Layer 9 of a small transformer language model trained on English Wikipedia (13 layers, counted from 0, width 96). Numbers have three digits each and are written without spaces.
A neuron adds its activation times its output weights to the MLP's output. To switch it off is to set its activation to zero at one token and run the rest of the model.

Output weights of the MLP neurons that the questions are about. A number n stands for (n - 500) times 0.00097.
n16: 498601445402478633412510440503436601471410368718288591596439633622422403467483492567726512420608631549607459409533585472392453485510460534557511605534422542424611531367576489442538305507836591450386470479609467564495371414439626467502469452387548577387480460441593508538550410348497437549
n26: 481664352644326532376514656437493571357459439588553514400439566533469457453526615547567525437458601666461432534362500461428496544450523686612516410544474542321532541460509435467563658513748445497417422476499469372465545447341560389563550447625473557287535546508708504519421651356506416533
n33: 636528363423512494377534583447519439282674616547666468522379587536317458505555584588509568432458649488548389533548339313556567606583349702382585702556460553397504494499465322524526626599676434593498443489351466566317381488467526457488634511590498481364478569406541430521406441220641542650
n60: 535537485386424489471550451581331485492496353447600489698407431451751569621505294310602451509552424475560568604680509652332444438596498378584377459472426425469493487680410577590546464534443473431421361432505675617529537303518404569573437450330519446472584580662361470618623645535546645392
n71: 484422584580645403445652421472386445562561432461363672421312395442804567635520349372679567598682152420621583467515616499566293607779620475368592292533619603637426517387695380587439572400497540325389471450497653420314384542458414491691411602531549544482655408373517462530435487495542515368
n73: 510341528558533474512586665177421449475693547527613370460310638469463419677619399622619387548452366447418563533444544581532631400623641495574539707536567412682606368530553495521478326425037540347569653641509580445427350288515511580436438595566586536605420466479525310568459258410528500651
n78: 513553434388358571497467467647554327568443303448544562497323387511613533493453596528527569585551579469616521323725571453644348438494374546615569339621514669446548432492473243402482425357826451589347568614499623459489382573465524585599670517440469662348426514425463440491525457459515461644
n83: 446681367573475464396534535291553602559599449559389561406458542605321522461420608668657619503500652713521575538477453522421525584505506523493373446613447556401464543558479446371571380538372437474586311486505467407386596428345529498399587536706394487337418526455568527484562510414521549578
n85: 505653593512438578335494476443438582422594342596515583437491525580507638441460588594613699410597482475518454451374489349422525522440578580422487805384483727334473525483460411315435494397414469510626569521601461377350383632491438524708551422598455352480447499458527583516578415322581433587
n90: 740460452450552485437453527424345416585438321391712510366438411500511543652519408458465475633535388444520547299699433581524574518510502534396485632319542349366450582466575554581517371473528569608458484616548439499542419496500371481631542616489578509708665482568433498535550401554240479645
n104: 566464502521522582447530385433575459500482521599480470513552600334532356484471577717304563472403471452570379447396637521657650415403485442409622864562561455547513451520464507386294393404609485605506467539560408546611385655509460498493507549515439512609596421347521480430486542556372450671
n138: 583627325626507561389626398436469455499381583602565525545450473611239422384443359475505585382445478492437731488521434504574457466366597582232485336462451440443443657388535649609582344537758502643515357412610519468641459478339640513613492543385565714524503645619450404595481434606490525427
n146: 398409542418516479652503498473566582575674557349596309525526559587478486615526565482210726418490407509275582637351381494538567504414535581565596578601587516550290425486435475365372627429162376477622695737483462552479693630541411478539509529636429276444585396450462504560437537546442405482
n156: 364463508505559355537500379531589408501561343407504483446644410437451569440642564433469407514409432313581506578503679528633521423411408439668399499525550490292544578363483549533589486338974515541472693557452503625571482505550487588536465382523452284559507322423437651611534455508515596517
n158: 548465418420601342748417480509513484458549504679560468540547397636405382439441408432456460492437460505574530467584424742506421681599570563414508559381513618460370263528544499681563548695443424481547486374478403410420721340533590733622508649413563647453597351476387374488243436491633599516
n176: 527456499433577479500510368431488417562525390370541289575465630522202632399637472354512669435546653543378451421523553499598632382435535528481352705501599531494445462598366684444605425688501537500581729539557433456646448469439470562583316455487273546474372496550483507391685536592446359724

Each question names a token from some text and the token that comes next. It shows the activations a of the neurons there, in the order above. A number n stands for (n - 500) times 0.0034.

Then comes g, the gradient of the next token's log-probability with respect to the MLP's output, scaled to length 1. A neuron's effect is roughly proportional to its activation times (output weights . g). A number n stands for (n - 500) times 0.00082.

" |", then "\n"
a: 503500494424505486457573625522468480515414478470
g: 425421632592565298508544265487435632470451576406494352504520392352452514657363422479552469516393494551261442677770418858384318557666610342480769531473294338637474423356245510463446466476561654448423624405538374405519562315513395450630546551517364404669714671670594412540628740605604729360
Which neuron, switched off, raises the next token's probability most? n85

"on", then " loan"
a: 414533478453521524496531510476367218501500498499
g: 528608341551595290312733615486560465486407661500436562612599362378639432420303288346324583599611482551815663550511300470489286135563579418327613404616192643533708461635655523512705573623596528625441547422507534628445278503524634632357276537404504539553364477614518479426573532458390493497
Which neuron, switched off, raises the next token's probability most? n138

"é", then " |"
a: 438488441529542482524505525484359505505475575497
g: 356574416493710411658598619337639654746659607603534542426432453391590442319523339464619583445475451681467761444419542413326512504460530461123587328538433566483369591513674366572613692577378522438526639481629563358333681371207517470414473584326553521473439795423208703610518398338458495506
Which neuron, switched off, lowers the next token's probability most? n104

" 1957", then ","
a: 469525470425580554500403520503492507475496456481
g: 461476493447563768408516379550563516395474556319277667392320456683591588429785167694638179516398509454765378480465701566367556433585366546363479525486472576497580705468477633464486523495457589515532607331424462567622589506360329384610441696648550549271669332368428559484383776579403330585
Which neuron, switched off, lowers the next token's probability most? n71

" but", then " none"
a: 445513538580495398475596507468530500512503501489
g: 673514472415362563229471507379487688419455229562412440489403439472543654419689346436639412484555532441539482492705519682416221455260541406598246533580418458444641457595610487448503261441595587587531380571480501742598619453690791701284511428656620471498712726359552471405608430545210594425
Which neuron, switched off, raises the next token's probability most? n16

" 2013", then " report"
a: 460513485490569392516502555472498515523492503433
g: 358431581530544430619539650469602558327357544411600475432698627411329597667643511693394472782460609498527315320660685366426537599307468553483516465318316370411749660406621488488529616645534483530482556246485549643712366502697516408300434586570361505439194562693424685530434517394351228390
Which neuron, switched off, raises the next token's probability most? n71

" |", then " 29"
a: 514507475513529507491943496528466479509513496479
g: 298367211535501849496563707531604389579552483593457463583593652312465269576558326473530402572405723506484524406380736463700718452349557603646335454429367664545729394635653512480492383635422524509644629614620620514369448569536595579500440471551448413221147357413410381390488393453399515568
Which neuron, switched off, lowers the next token's probability most? n83

".", then "\n\n"
a: 445499380616571776437567466487483510521393500495
g: 506583573420506633561319694359460505403268508658563436423644331568521476343543633410387728416283445426677595463669308715399205535383514343593739381522528567444456391450516629634604727544529442497372692203694329468491348388490657412491390361385490590407741477607692600589518445693526538384
Which neuron, switched off, lowers the next token's probability most? n33

";", then " 1"
a: 506526496444539494492785504512429442493504494493
g: 602420615424544440628535514437285428446553782449530432705512510530633594200664515487488322420579408704451626516488378341499645556601470577517477547246179558570252535604417366364591334669524574732509654588244721349386559623375482594441704380513691343480410396657623537486405449494616458290
Which neuron, switched off, lowers the next token's probability most? n104

":", then " 14"
a: 470510512539465780421496500554500493447495504399
g: 520475257370395516421656470321574392587496674484520406677490352385453380839390575264475520630442489558444395485364448783439381600461676678535602602643751372626460598530471568610581413495473630268477689579608422270501541515331650461824388410536239428443369450378463536394635560528556307674
Which neuron, switched off, raises the next token's probability most? n176

" Role", then " ("
a: 486513512470493476549491501531499515507503640495
g: 531663526401502398483547555473422526583540682470437565523355404259542405405422479450535725610445506482458515506475622339617423526477589692537368371364618421796098511354576509341436498640468469313681473505626191536430542181366516712642690445577534509394640416389481832383531449706610602633
Which neuron, switched off, lowers the next token's probability most? n158

" recognition", then " by"
a: 426456504503524484504502495445446493540509443496
g: 273611868500286252498501493370458592350635513461511564413531647423529550539526364458556594313493623481547463608385298562644461496548369382477328578660775554465552432453411784386487634661505372500343450379571729777405625671386489525378478566496306380660319492577444375557652265354562553683
Which neuron, switched off, lowers the next token's probability most? n90

"ll", then "y"
a: 493539397521509452509559440458462525563387543449
g: 636482213317368412486456621387609558415446545390422538692661532614602616535575457639592616355586316450502309553626564551348590306578541408568776428507468413578662322694533530542529554280484290463477344545484608515375495292336332631433489670427479338456253552555789546687665693338297620640
Which neuron, switched off, lowers the next token's probability most? n156

"May", then "er"
a: 500496483562566463360547580500500536490463501467
g: 378412350570361546479366532563571544422309254677362483385513506744551320473246246489707471488490573506491423615320580820405630526520347498349712565622342694438625535484720696511386685559595652459551497277442525469540392522560479608378444448421387348644596452717494848331458481477516575430
Which neuron, switched off, lowers the next token's probability most? n78

" it", then " the"
a: 493509606488502523489500519343495459581503501500
g: 365503443578677434442324396529553348648520534558544578374476522413602709622654456708703487584583513675736287595291639588237669433473553283335491420565631533343591365465380389540513366222549540402479618685325557607556507474490312428470332433719607147686459373335575637459451579536523627532
Which neuron, switched off, raises the next token's probability most? n33

"ran", then "ches"
a: 507500437510550439492525506504534499454470541498
g: 447421594394676495337465439668406456499659195544446624554379440542370806723432506454429398531538503457674543282501697489452370465580642489554303510555439527382429461631288272568773318525450423673362591775621465234386733371409412669591490451623743399677585523429525445513339419564475588504
Which two neurons, each switched off alone, lower its probability most, in order? n71, n158

" Y", then "oh"
a: 535523538358514496499524506414488499532457496482
g: 486621515544673354582450404582455723582494511754450583392382472578562535383528456239638310583663427653475324430385535487704600294365378476789790705545524443459774465562506691455575557362578507431594501380526251500586363596525508453367267370526517600595440271370401624360339269626395598546
Which two neurons, each switched off alone, lower its probability most, in order? n60, n16

" population", then " of"
a: 477548495499478648496515520481464510547557409524
g: 516554215555392716523498437604605635475482529484325489473689376207611572632693629383534414356482223594291562479458566395379430669689461321556538647469367571406635740535401701422435574297558490592453485569487523522588469417680511553511495306690804448394633274700437665385508348421334501351
Which neuron, switched off, lowers the next token's probability most? n158

" is", then " 80"
a: 519510500460501481542531502484460508518428495501
g: 646565347702454323389613469532302459521320349647351430673503305429599678484569751406342499548416613585686583209565383663439245458286381446711498587454710500584597241586568436553639232517749424463585327612554521475305420641436723491566369496470432502378590521462498453571547597602659521462
Which neuron, switched off, lowers the next token's probability most? n78

"\n", then "Pl"
a: 481521518489383484482505551539459524518469490654
g: 756467730763559274623708525537381389446379391316395458639508341601642568641424720497366345274421662424471608528500509443561619381510416411343512443532572568512542477395327422591539506475580502435663513349336648426326346816616696436562337558373584374705384510752258555495609474300531533533
Which neuron, switched off, raises the next token's probability most? n71

" the", then " largest"
a: 424502413575498875462511499528529498514310501509
g: 504522569508339693580364594567318580569306532391420490512322572635311679380473531027373460519625356772515657367531349459541584538475507491591491419546563496543322553692457341573314503394569550429619276693409478560355509789544360341391630489603658630577612446470411330582648763557516592407
Which neuron, switched off, lowers the next token's probability most? n156

" Department", then " reports"
a: 466497491500489494437542499497482511506498833464
g: 469451598361444323431597551442478498483545599446528630514509549581454509550552333532507501680243576400623459299234603497598466584342478386511515489468485499534668678349323529574790629700495428429449592331559214537950683518533723513447337487658305553601403686452480543372662444434466351188
Which neuron, switched off, lowers the next token's probability most? n78

" cl", then "ash"
a: 491535452497503483513578510513485496499537525545
g: 540493380303549657402219461457484447488478437514449470399378300365298602516573231396688582373368526495314615448560635359297723605385716330607449458733417803507597632546482653632656301481340602644476559394570486360515641563511580511595454415367485625501681680754369567563648571533471282435
Which two neurons, each switched off alone, lower its probability most, in order? n176, n33

"|", then " Li"
a: 490496411560508853446509502526498479554377505516
g: 674283469607511456555592564354150479478576320488565648302472603597436552463233447829592557751304387435353393456379576407633739313408458349692420557509619405529509580410725474521313547430503571566669317555409534659584400413602598494732406629605356679521314694432560498450533374491514469435
Which neuron, switched off, lowers the next token's probability most? n73

" in", then " a"
a: 513486481508537497480499493503558520497445496455
g: 383198712566554396506358352491524612562680625495485644214431494729301474537372586196507380537430623339446579705523443645314558631611442773499592567484266563420602549452737655580550560651410440632337588322408760321484489536499330542525462571544625434699479428465493273376529509394423543436
Which neuron, switched off, raises the next token's probability most? n104

" Su", then "pp"
a: 515494435500524499448649480474452511500520502399
g: 618580586381331182481405708386594395465655535337466751460334690473631564493394718670514634442640621368294646306485340671684370291590486565731415479582370530521464550403584501472645320521451564657589414535325701413483460479421665532350405578533690362477469418509482666381385543593444175534
Which neuron, switched off, lowers the next token's probability most? n83

" Ya", then "de"
a: 490663480566550438492574458484200477469501490480
g: 575658498623329726467624674606477508460432569683394463294600569655442307349752363529590363598495462204282616550618317371406341656364701572411410522421560530319258487600649531554502489530554509526375493331634439649597511668561696492525596486289551475378426409762437254373648315535421599579
Which neuron, switched off, lowers the next token's probability most? n104

" |", then " 38"
a: 523583471529505519498630494528457481507516488495
g: 349534302504427714485319810623722523526420441435664323415666643438490360603622349485338228561457796571517486319597642450609674426317592423705352440464474511425757584442687536555536456525428478472585533593702625486350369785554429492523547398467423622339409486345552441509412311462235474516
Which neuron, switched off, lowers the next token's probability most? n26

"s", then " population"
a: 417500439507488900472486485517554503499457499491
g: 664400532497393461423433452489476498449379515327490297677524497568577496591512697479250445654387397356562553515610302532557141459502461288539349606442514345590365344672592495693468401490674392658652285483664348692302617605517443670692817565509422667341630512381383616589683452460578657375
Which neuron, switched off, lowers the next token's probability most? n16

" on", then " cinema"
a: 393489490463553342507461476506439503503490483493
g: 493303778557483629551406654371317313501529637540509584454507505433498509649517612570177714576399639302442510551608492459672549390318544212500494482532380474439728563465394620600698712363555346506595533603379403479427670336481392601627615493424585242383389607520578203764614552300535424431
Which neuron, switched off, lowers the next token's probability most? n16

" Final", then " position"
a: 484479491536489413491514548465435465552477644529
g: 589416610715496479642451425486703332421392344495322481594579265327667296869330669571450410655622521536615545476595386525642536263370434412503407351620474515469563365388578494598508547460529410436358179599466706406749443336524664238607487618511604344496575405490444555659490591628534714405
Which neuron, switched off, lowers the next token's probability most? n73

"Ad", then "eb"
a: 502554493446482483500466488467486332453500637487
g: 060388438814479407616313405778649619437557490636376229738457652516348455444578576463644541493559446561292361544563376610487553442493517558387348680521563498660687491305334550428498380502533547587622451425473606549475444612479391344471596447501290552615668553718570731344489309506396547373
Which neuron, switched off, raises the next token's probability most? n158

"|", then "-"
a: 501499502501438483512558535514447319518500487491
g: 423385423349437618413455493542444400562314287347414612665587382531488551470607510607624546715950631480686386560507471379515458270321618348554377277488600543365556688694450586380607349455642447504538437593295781461506548674641677397314395423688510427558180561424549509444442589508501519569
Which neuron, switched off, lowers the next token's probability most? n138

"rant", then "s"
a: 501512500507478522486501608493472507391381487523
g: 801330390525508676474567597609621403384776497574621386645455471775680464320409554630505475571630471556559525427654555473355325765395307602600516387491607407382551483761348567505354616572640250522300470480539479549391329379607497513343548347303353765475375431449288409500546323505663537456
Which neuron, switched off, lowers the next token's probability most? n146

".", then "17"
a: 513599499506500483503504496497483494477397505504
g: 301451314536254602537213416601477468407484350676589410528515465279490433637573506570746560470596458367628487615606704644575218568481433451569408563499592685483583481671614452657468357479531486413372480610750443849478446257598731568478523396522623661460228571249492412517409347447390427586
Which neuron, switched off, lowers the next token's probability most? n146

" |", then " FRA"
a: 558543570502465524475547494553492536461499482228
g: 519268416701563573541303654552678511457279471437396695648510390553468514298323352315497442585247500617547464536521387640533562473450590468342426537552335633446395693421516596270582516349642519387503492411401869699534491565372525416540508402626740176632481470641419517811508664492588507394
Which neuron, switched off, lowers the next token's probability most? n176

" |", then " Trans"
a: 494496511519496444426492585555510505524490485098
g: 358495591435519415652463813463641648634712339335463501540475513591450360700582656395601608694504335349450650642368592234322284516453436510359333543624703459682347471397623541540374535437438390462385420524458573692322587532439519429487549509536457669357248676533488619272550709540301363710
Which neuron, switched off, raises the next token's probability most? n176

" Fe", then "e"
a: 503505512455495506445498500520456456395531527469
g: 374286628604462372687335443612243409632568464682545377458625500436569448535567348403671358481414584415527142627395664555614360872487593529570347481627461573522683567334689464489591447444548654643563361284529489459517449545663220522464364532588440564449459332517320479364571659616743559342
Which neuron, switched off, lowers the next token's probability most? n146

" Li", then "gu"
a: 506596473454485532505479521493512519433532503490
g: 378581457595646592292489472583393754417580416420691686583526524381464510365590289604357437467597465233583547559603306555510543490302714387670382561496416626385360490463772432499504500560430315392501409547707332635750331711455474483774416372438420386358475482621502436633540238496802496591
Which neuron, switched off, lowers the next token's probability most? n85

" |", then " 57"
a: 525683472527506520503570504504477496523491501510
g: 486314504521341670226483644647601526596485294570462167440440567345651629564520440411561338526649751545619449339572742332604547449425547462600445334493679605380774661514580436552551334415512503418474373800474686572434371596520484415412384387616428507477307662322665537393501421508260539690
Which neuron, switched off, lowers the next token's probability most? n26